Layer 8 of a small transformer language model trained on English Wikipedia (14 layers, counted from 0, width 96).
A neuron's activation on a vector x is SiLU(gate . x) times (in . x), where the dot is the dot product.

Input weights of the MLP neurons that the questions are about. A number n stands for (n - 500) times 0.0011.
n0 gate: 565,466,876,247,683,420,549,524,330,548,642,495,773,598,223,692,520,629,311,687,680,843,450,879,442,500,543,647,614,367,564,747,759,804,322,253,609,626,625,610,642,510,659,777,292,631,465,495,540,574,441,443,460,612,543,376,495,580,659,858,597,616,564,386,495,467,436,485,173,625,697,288,549,461,505,426,683,535,660,510,372,746,408,515,578,588,457,254,591,145,783,656,427,557,375,471
n9 gate: 530,266,786,383,496,634,432,541,700,278,475,431,730,551,589,570,535,467,446,552,577,673,470,353,471,333,549,652,797,542,721,631,372,620,460,592,691,456,393,900,466,475,540,657,430,583,513,624,496,458,299,393,577,334,603,534,564,590,265,214,572,554,581,380,391,736,673,680,219,685,475,566,233,369,377,564,544,702,327,343,557,556,842,593,446,595,587,528,496,556,550,433,379,562,611,416
n82 gate: 769,693,640,462,314,739,575,643,736,427,403,500,632,589,578,461,532,668,426,323,256,455,721,504,435,428,690,328,474,571,620,439,549,558,302,425,647,655,669,554,707,535,450,839,313,408,482,670,375,460,315,513,361,290,435,447,469,554,478,641,587,300,594,473,329,491,589,456,743,629,438,205,330,380,447,527,719,540,492,392,495,471,307,646,70,512,288,588,769,392,271,697,456,224,600,434
n94 gate: 604,551,680,429,519,504,520,562,535,462,625,492,789,354,510,558,841,779,500,593,371,597,520,458,488,249,450,547,500,528,528,592,492,576,538,593,730,429,554,644,781,695,694,312,514,372,771,619,389,524,688,454,356,431,654,670,429,552,206,682,315,461,445,580,293,504,528,593,313,538,480,388,554,425,488,500,541,436,449,334,660,422,541,331,492,763,512,374,390,272,582,660,566,519,711,457
n97 gate: 724,384,588,580,420,342,575,516,628,415,504,580,686,596,430,663,504,634,488,839,468,444,462,657,447,661,337,583,399,542,765,717,584,445,362,532,773,117,606,534,463,744,758,447,397,422,281,631,356,742,641,480,657,621,422,374,559,760,783,517,645,369,618,534,322,637,379,607,301,451,521,463,525,525,467,630,627,394,492,578,344,555,678,295,293,484,500,614,461,381,479,438,703,480,539,413
n171 gate: 335,376,752,576,568,573,592,561,607,378,666,237,687,253,183,496,431,358,636,586,439,637,474,621,598,496,524,367,560,320,336,742,559,619,674,255,576,737,774,453,355,608,468,625,523,607,582,479,437,671,508,496,589,539,266,719,765,607,470,603,724,459,542,597,479,423,487,529,444,553,759,598,430,425,420,454,540,589,395,685,369,532,535,517,394,417,287,563,465,109,666,413,475,598,421,362
n199 gate: 660,391,558,407,299,496,484,405,428,464,520,586,645,751,482,346,676,480,428,475,527,409,636,566,555,438,374,476,723,585,492,451,660,393,189,243,267,266,706,459,713,633,315,388,396,516,279,439,377,528,524,457,735,525,484,496,634,467,631,533,702,851,451,282,283,527,597,496,558,472,549,548,396,638,370,373,560,677,523,556,538,664,294,711,376,565,349,741,596,636,411,516,524,468,565,229
n254 gate: 785,411,638,414,370,460,445,573,581,443,438,425,508,387,314,504,355,413,515,476,361,556,460,594,405,619,409,539,861,488,551,470,453,449,492,119,300,611,557,512,574,771,474,450,633,689,580,397,279,613,558,678,508,669,393,268,822,623,646,752,478,485,528,457,438,564,488,508,276,500,555,439,554,449,602,418,581,413,489,500,630,577,545,484,397,768,515,463,556,627,516,369,743,303,555,379
n0 in: 349,360,398,659,675,152,577,341,395,683,640,716,504,474,823,483,663,591,500,377,677,513,396,718,429,496,413,445,455,688,543,581,586,586,627,363,487,625,817,387,547,602,354,514,410,407,684,690,711,726,665,525,305,310,533,629,654,470,517,544,520,706,638,543,563,607,372,479,473,695,227,299,656,594,359,556,674,374,623,483,407,540,540,645,432,520,287,625,232,409,322,648,424,529,568,266
n9 in: 553,612,550,378,453,431,621,433,407,636,702,634,335,662,460,507,574,577,805,535,347,488,423,696,544,485,585,613,703,542,466,474,649,492,592,457,287,429,419,619,646,739,228,291,438,545,550,466,328,429,571,511,780,726,603,515,591,365,530,581,443,389,542,458,399,351,424,765,270,537,515,696,455,579,508,295,382,580,423,396,535,646,672,549,341,532,463,397,593,462,605,414,466,595,557,775
n82 in: 713,466,609,540,398,477,355,481,700,426,739,426,489,389,581,485,559,411,685,520,378,559,173,463,787,504,448,424,540,653,546,460,581,264,252,420,266,644,582,659,674,534,486,780,447,428,445,581,415,553,477,511,609,279,395,485,558,321,434,492,335,357,531,539,508,448,305,458,414,612,473,399,541,676,443,465,603,496,365,346,440,471,563,553,532,450,313,460,575,384,527,220,791,467,791,572
n94 in: 757,707,529,464,578,435,511,405,574,529,459,273,456,661,513,467,492,427,448,550,273,691,359,579,373,579,602,552,349,605,380,578,387,349,504,355,462,511,452,280,404,378,621,655,736,467,473,436,511,753,611,293,610,608,474,515,654,416,594,485,570,280,575,421,378,622,623,456,450,445,522,394,478,459,593,406,610,489,174,412,275,718,566,407,334,760,602,514,546,417,392,530,360,634,546,671
n97 in: 683,245,709,576,335,315,441,603,400,160,350,726,492,504,504,558,539,606,421,461,512,362,599,577,410,632,287,357,459,681,343,409,517,462,285,508,517,456,574,376,525,734,408,590,469,363,500,679,543,634,446,365,970,404,434,576,563,564,317,422,563,508,424,479,513,484,643,587,583,381,449,587,392,513,462,737,474,500,202,611,561,270,535,475,358,425,533,154,331,594,877,371,583,619,595,399
n171 in: 417,636,532,772,528,621,749,253,463,493,518,515,544,263,585,692,664,215,588,298,486,565,372,486,551,541,453,389,672,597,425,519,429,466,721,616,605,563,507,643,607,563,380,528,537,405,393,466,429,415,644,576,342,718,438,310,593,500,616,393,657,416,638,519,393,386,678,416,463,514,689,478,419,270,507,754,368,553,503,467,508,584,781,274,429,462,645,535,385,489,367,371,610,500,465,548
n199 in: 356,549,534,365,412,438,582,611,272,628,747,547,440,482,572,552,701,555,595,577,390,544,648,397,445,543,656,716,445,233,632,497,461,522,542,524,618,312,608,554,655,342,392,224,454,406,442,310,568,426,563,590,309,595,611,518,664,493,417,642,734,479,507,389,419,657,397,496,583,486,582,601,482,358,592,500,457,363,417,462,648,577,305,394,421,527,594,295,544,475,271,335,679,579,450,458
n254 in: 618,500,532,418,414,603,752,677,559,577,474,447,638,613,397,529,477,668,589,623,388,519,695,276,493,599,445,721,127,583,383,464,382,622,676,397,568,489,562,504,496,493,436,532,462,689,334,196,565,534,455,489,466,570,507,424,391,450,678,654,383,504,583,462,429,388,308,593,537,394,643,390,537,447,680,443,363,721,566,555,273,532,718,256,397,691,401,351,349,572,716,481,649,456,514,526

Each question shows a token from some text and the vector x that enters the MLP there. A number n stands for (n - 500) times 0.014.

" b": 461,576,420,519,373,594,585,542,502,537,414,469,555,493,676,489,245,553,459,506,520,446,466,537,542,450,464,562,509,601,472,309,565,427,456,449,551,371,379,457,515,489,509,500,619,558,519,480,633,456,528,553,576,498,602,421,518,518,500,590,550,461,616,509,482,385,407,475,490,472,482,603,533,605,525,430,392,500,452,419,486,398,537,456,491,465,556,526,477,539,524,429,461,351,461,484
Which neuron lights up most? n254

"f": 479,716,469,442,438,492,479,457,437,504,366,563,508,536,477,410,451,638,414,489,532,398,616,421,525,553,546,480,681,510,509,290,547,505,432,469,431,543,547,522,414,432,508,388,503,398,489,431,498,526,466,507,604,404,480,492,417,485,715,608,532,564,486,414,469,560,636,553,616,521,516,494,446,660,592,439,417,534,423,517,580,445,549,421,432,590,577,418,359,524,620,510,449,501,521,513
The three highest activations, in order: n254, n0, n171

"ship": 493,483,474,500,539,538,413,602,415,437,369,492,396,551,491,477,422,490,606,586,560,457,286,367,547,675,516,608,431,604,491,497,500,454,562,508,494,492,453,522,465,511,440,481,763,432,495,473,527,602,692,469,531,451,472,480,500,425,645,419,574,335,420,544,531,417,519,352,511,561,551,563,478,491,470,471,391,478,506,562,392,556,405,470,630,568,682,413,521,516,467,380,506,500,499,558
Which neuron lights up most? n0

"in": 489,578,360,549,425,655,491,551,548,476,541,445,447,506,488,502,457,514,562,599,419,458,473,526,587,353,617,499,476,478,449,363,527,442,519,446,429,558,490,510,501,424,402,192,507,584,511,425,520,390,568,528,541,507,614,585,490,367,589,574,419,502,484,540,503,376,574,523,406,420,594,665,656,414,489,477,390,469,397,511,531,548,486,473,637,527,409,386,538,457,467,467,496,625,606,544
The two highest activations, in order: n0, n97

"t": 490,598,433,575,573,383,514,496,522,393,198,562,477,516,485,463,610,515,463,575,547,452,590,458,538,338,452,513,503,504,614,294,425,474,372,580,447,462,585,469,424,476,473,541,521,535,530,548,559,538,525,677,561,468,460,432,486,563,565,429,499,490,452,401,645,524,523,509,685,462,390,404,556,500,560,486,436,595,413,443,465,599,487,499,598,469,563,432,488,517,399,500,565,619,552,515
Which neuron lights up most? n9

" se": 462,481,591,601,398,465,517,432,476,533,540,499,386,516,600,458,599,442,554,519,534,338,382,502,442,396,413,532,267,459,458,495,594,474,469,453,319,460,468,515,506,512,566,336,500,403,524,512,504,565,464,435,427,591,560,534,440,569,397,475,454,469,515,492,434,412,562,342,545,490,422,530,470,506,668,504,502,385,346,404,387,519,422,467,277,437,550,437,350,469,558,454,356,617,544,392
The most active neuron and its activation: n94, at about 2.4

"l": 421,479,530,601,503,587,592,433,636,587,556,580,515,572,672,470,502,518,449,574,530,529,494,483,582,521,487,514,467,638,460,340,494,535,456,520,479,443,529,469,490,539,382,337,571,462,525,488,521,489,624,526,462,502,594,381,450,541,363,490,434,501,686,498,675,477,626,511,410,467,494,502,517,444,591,554,352,467,561,531,505,438,398,534,530,475,553,493,625,573,391,418,489,481,483,473
Which neuron lights up most? n82

" ": 465,509,420,613,493,572,591,358,518,517,465,607,555,477,674,630,483,391,393,434,536,295,618,477,454,464,586,484,511,407,511,395,511,495,474,497,503,479,389,510,472,421,528,602,737,426,575,392,429,464,576,460,485,563,541,466,553,553,451,611,469,446,481,444,522,382,384,566,470,476,376,536,612,526,533,512,487,549,532,546,524,538,526,529,628,440,638,386,478,528,526,412,544,441,529,524
Which neuron lights up most? n94

" D": 607,566,418,461,470,564,587,418,521,665,450,520,455,569,683,531,466,463,520,485,481,529,558,548,507,485,644,500,402,588,375,355,368,583,440,438,496,400,505,542,454,502,550,531,641,427,471,509,556,486,533,466,479,490,517,515,552,531,529,489,442,523,514,440,575,409,395,634,649,511,380,556,535,526,447,543,384,536,469,451,572,426,527,543,532,443,575,414,515,468,334,501,554,463,427,515
The most active neuron and its activation: n97, at about 0.17

"te": 475,548,462,619,502,467,499,356,458,602,597,482,440,513,479,506,485,525,467,564,517,411,589,542,510,460,435,534,383,481,513,497,512,410,364,450,545,640,349,569,457,327,401,407,572,547,450,523,549,395,595,520,477,561,503,585,492,395,524,659,481,557,450,438,513,464,527,360,654,419,445,461,460,518,619,497,370,309,386,461,519,531,594,455,456,635,563,526,484,463,389,498,421,542,624,619
Which neuron lights up most? n97

"c": 495,621,488,706,585,527,464,505,478,568,242,477,463,486,506,480,573,496,442,521,526,519,621,562,583,510,434,451,528,472,433,380,310,447,501,448,476,449,587,599,441,405,481,589,501,501,661,530,567,538,495,576,495,447,539,469,332,562,569,517,427,508,351,552,642,501,639,606,572,430,373,374,558,498,482,377,490,480,402,479,419,471,515,583,559,481,672,401,537,459,518,684,517,609,546,466
The most active neuron and its activation: n9, at about 0.83

"ated": 539,529,536,447,388,482,680,426,513,620,497,507,498,475,573,406,412,449,389,523,505,540,430,506,529,565,526,613,477,377,598,547,501,492,459,656,527,526,373,449,417,444,507,343,672,550,470,513,587,516,634,515,614,482,618,548,645,570,545,567,574,528,419,560,459,492,648,513,402,501,402,563,448,413,603,490,386,556,399,345,441,525,503,532,677,588,611,408,497,536,500,542,430,527,450,625
Which neuron lights up most? n9

"ver": 488,404,496,605,559,499,701,558,437,590,470,540,459,415,590,454,421,488,547,660,409,242,484,500,636,281,454,438,416,445,484,493,581,534,655,388,589,540,590,405,494,621,515,504,448,433,518,448,487,449,580,525,508,454,551,382,538,509,429,680,489,482,447,504,583,530,461,572,501,407,506,485,413,654,569,426,409,459,478,627,390,509,518,370,401,437,585,566,677,459,498,530,557,437,531,449
Which neuron lights up most? n254

"ers": 378,519,365,492,525,668,471,547,584,563,408,370,547,500,499,465,499,452,546,544,542,370,468,569,682,400,491,468,437,457,432,376,476,592,650,460,638,565,507,469,535,505,458,528,672,443,477,516,413,460,415,584,459,554,587,569,490,596,765,522,502,530,673,540,458,426,476,338,413,482,391,461,568,507,451,501,433,574,478,482,489,611,520,394,407,533,544,471,485,404,492,470,365,536,362,460
The most active neuron and its activation: n171, at about 5.6

"ian": 511,524,402,528,475,583,581,384,466,530,504,487,519,621,510,453,412,516,412,385,554,601,478,480,594,485,435,430,563,387,331,460,461,404,570,584,470,520,395,539,441,582,433,370,642,553,565,478,595,518,627,440,498,493,469,586,622,544,408,394,437,439,372,398,490,392,519,560,483,568,353,512,446,549,345,450,338,481,477,436,461,472,469,404,558,551,465,381,643,613,553,422,424,643,462,556
The most active neuron and its activation: n254, at about 0.39

"an": 417,540,480,587,607,553,626,384,514,563,586,500,475,420,459,510,372,446,544,447,425,463,509,369,505,461,460,372,538,398,445,337,498,466,766,473,465,491,424,543,483,470,541,361,501,468,506,539,571,395,481,474,425,466,442,546,609,515,442,356,464,414,514,445,502,455,558,746,526,543,476,493,442,531,544,429,307,584,526,413,558,521,554,428,652,556,460,497,513,462,479,514,452,586,586,572
Which neuron lights up most? n171

"s": 510,440,551,564,475,571,537,406,517,564,390,439,491,571,528,558,478,485,433,611,461,496,428,596,528,541,539,582,472,487,479,456,495,508,333,436,567,672,354,554,471,461,427,497,765,514,487,526,523,479,558,599,444,522,542,452,565,527,584,563,520,437,577,446,636,459,466,287,494,393,452,483,529,569,439,434,354,434,476,518,629,598,543,458,645,536,650,453,473,456,427,495,531,578,616,527
The most active neuron and its activation: n97, at about 0.46

"ra": 356,510,425,523,568,470,513,391,538,695,477,505,599,508,509,467,550,563,533,560,519,398,429,421,607,438,348,272,460,648,485,311,533,418,466,565,431,646,595,547,387,325,521,530,541,525,492,479,521,476,457,513,466,474,441,557,509,361,561,391,508,392,577,425,584,477,579,626,507,483,470,359,429,502,560,492,491,480,508,526,568,553,466,582,438,469,512,505,502,575,475,354,364,416,381,580
Which neuron lights up most? n199

" n": 517,565,490,518,484,574,473,491,380,540,522,636,415,663,711,557,548,485,481,577,530,540,454,416,537,429,478,438,281,484,486,495,399,589,532,466,328,439,461,489,377,472,459,391,544,487,540,452,526,487,422,473,522,579,662,543,332,449,393,558,413,426,618,419,477,442,643,585,521,482,398,467,494,431,555,482,502,521,435,487,594,481,464,558,491,471,525,402,525,510,536,307,431,516,459,507
Which neuron lights up most? n82

"M": 515,554,381,532,426,516,427,495,626,527,442,624,438,499,666,502,486,483,451,605,512,524,468,561,591,550,484,547,357,489,419,282,535,417,603,477,426,503,417,618,571,536,412,609,579,460,560,480,504,483,540,529,447,430,461,344,538,470,442,415,502,453,493,487,594,602,432,436,551,443,425,561,548,470,598,501,396,569,599,475,513,527,517,459,499,448,637,534,474,459,296,481,451,484,544,461
The three highest activations, in order: n97, n9, n254

"al": 485,611,378,601,454,539,638,468,436,515,518,370,408,493,553,527,466,485,579,400,560,511,445,430,437,533,579,299,540,476,411,309,506,486,472,479,501,500,465,505,516,559,472,375,580,538,561,430,580,510,514,580,426,633,508,482,699,602,662,380,633,479,528,450,520,512,567,645,567,468,467,580,495,351,556,558,358,457,523,314,493,562,452,489,546,558,493,468,424,549,479,503,424,572,511,528
The most active neuron and its activation: n82, at about 0.76

" the": 532,449,478,556,513,429,500,583,397,415,549,470,517,553,634,596,494,528,614,464,577,601,414,520,448,461,392,553,537,485,511,358,392,486,532,452,424,572,351,420,569,616,488,569,758,380,426,503,436,563,539,556,457,450,487,495,483,442,421,391,545,471,407,547,433,510,510,533,413,438,575,591,502,382,417,408,403,460,402,516,449,541,516,516,416,439,569,439,531,511,485,479,416,478,669,441
The two highest activations, in order: n9, n94

"ation": 527,637,355,603,447,598,449,395,469,473,439,501,518,559,488,566,425,484,481,510,496,455,443,491,514,546,567,627,513,502,477,424,454,442,542,641,446,539,345,533,441,434,444,486,638,511,506,450,481,522,697,524,590,534,497,529,671,545,618,447,562,438,532,441,599,409,523,296,451,541,444,394,430,555,465,497,307,524,431,432,407,574,496,430,621,553,547,402,547,546,532,465,392,567,512,554
The three highest activations, in order: n0, n97, n199

"ar": 523,375,459,466,395,454,581,504,393,435,527,311,507,499,526,473,526,519,528,376,557,467,581,418,495,386,592,470,477,483,618,359,394,588,562,516,580,561,493,456,576,465,472,349,480,432,585,461,680,507,441,379,469,489,512,353,549,415,589,529,624,635,416,530,481,464,501,640,510,474,416,518,452,593,482,433,339,518,523,347,506,435,448,366,590,551,583,501,424,534,581,439,570,575,562,559
Which neuron lights up most? n82

" Th": 440,419,441,512,550,315,600,455,552,560,566,543,462,521,710,483,379,558,600,524,597,514,410,496,429,481,461,511,432,572,548,320,520,496,385,425,572,396,496,516,526,552,442,573,503,536,566,548,498,515,709,645,609,495,539,578,448,419,464,625,521,523,620,531,519,421,511,500,500,448,484,553,410,485,436,480,460,505,470,478,475,475,493,498,460,484,398,419,346,493,477,598,512,404,510,581
Which neuron lights up most? n97

"r": 504,554,578,543,572,606,419,448,521,543,526,596,371,525,538,484,435,554,628,624,516,452,320,438,417,454,517,321,537,526,585,332,465,574,657,499,599,474,600,480,594,345,486,498,394,422,606,528,579,309,651,539,508,437,580,516,443,619,448,410,511,458,365,590,517,571,563,590,402,539,643,571,362,494,585,491,445,653,531,507,472,470,502,444,637,542,509,447,459,432,508,452,398,515,496,480
The most active neuron and its activation: n9, at about 1.6

"a": 356,567,459,524,459,641,538,380,501,612,458,464,652,517,604,656,439,482,534,582,503,447,433,501,453,503,562,438,527,467,425,346,495,446,485,497,436,612,382,558,424,408,437,444,546,517,468,514,524,524,507,421,512,503,431,538,521,440,511,471,344,413,563,454,455,438,545,481,546,455,552,475,576,576,562,509,319,436,562,474,563,457,516,549,669,650,485,414,472,474,464,497,395,542,535,514
The two highest activations, in order: n0, n199

"ot": 455,459,376,501,534,495,519,474,537,512,404,420,488,514,574,323,461,552,541,408,548,519,477,455,441,571,428,565,583,270,563,446,535,484,497,496,402,504,419,511,533,452,492,487,428,583,677,470,358,453,552,608,514,427,467,447,452,473,481,589,463,409,553,526,581,463,445,580,567,473,484,588,367,567,647,548,320,629,603,373,593,526,527,484,677,459,519,506,622,423,436,437,503,467,592,562
Which neuron lights up most? n94

" v": 472,583,536,525,419,531,511,492,594,495,478,475,579,518,686,619,409,375,547,414,456,508,488,458,554,501,527,599,400,581,504,394,572,403,634,494,564,424,527,599,436,460,523,512,633,546,528,478,509,590,526,481,535,556,625,395,411,619,506,437,416,477,544,445,593,430,557,454,517,452,393,441,533,554,646,463,452,473,379,444,396,534,504,384,374,543,639,530,498,350,469,321,638,490,506,529
Which neuron lights up most? n254

"es": 393,422,545,591,571,571,406,485,524,556,393,428,452,411,582,577,489,481,421,686,481,476,337,491,591,617,459,406,489,645,450,339,554,479,610,354,513,620,593,590,506,680,411,417,593,455,472,390,513,485,467,485,609,342,542,468,508,441,497,328,471,439,611,536,544,402,549,383,550,509,439,465,465,511,483,616,377,523,535,418,438,550,579,446,525,473,507,533,517,452,453,437,482,465,518,458
The two highest activations, in order: n171, n199

" W": 563,542,358,381,467,617,522,417,623,522,486,511,516,508,728,521,525,457,473,375,474,559,468,509,532,441,480,515,396,611,470,342,507,354,566,469,506,469,516,525,504,542,438,584,583,505,589,450,513,465,523,535,484,314,603,450,549,540,638,548,399,444,377,376,509,492,489,501,586,534,470,480,414,412,502,445,469,519,435,579,418,597,560,457,411,442,541,565,502,540,413,478,428,446,540,570
Which neuron lights up most? n82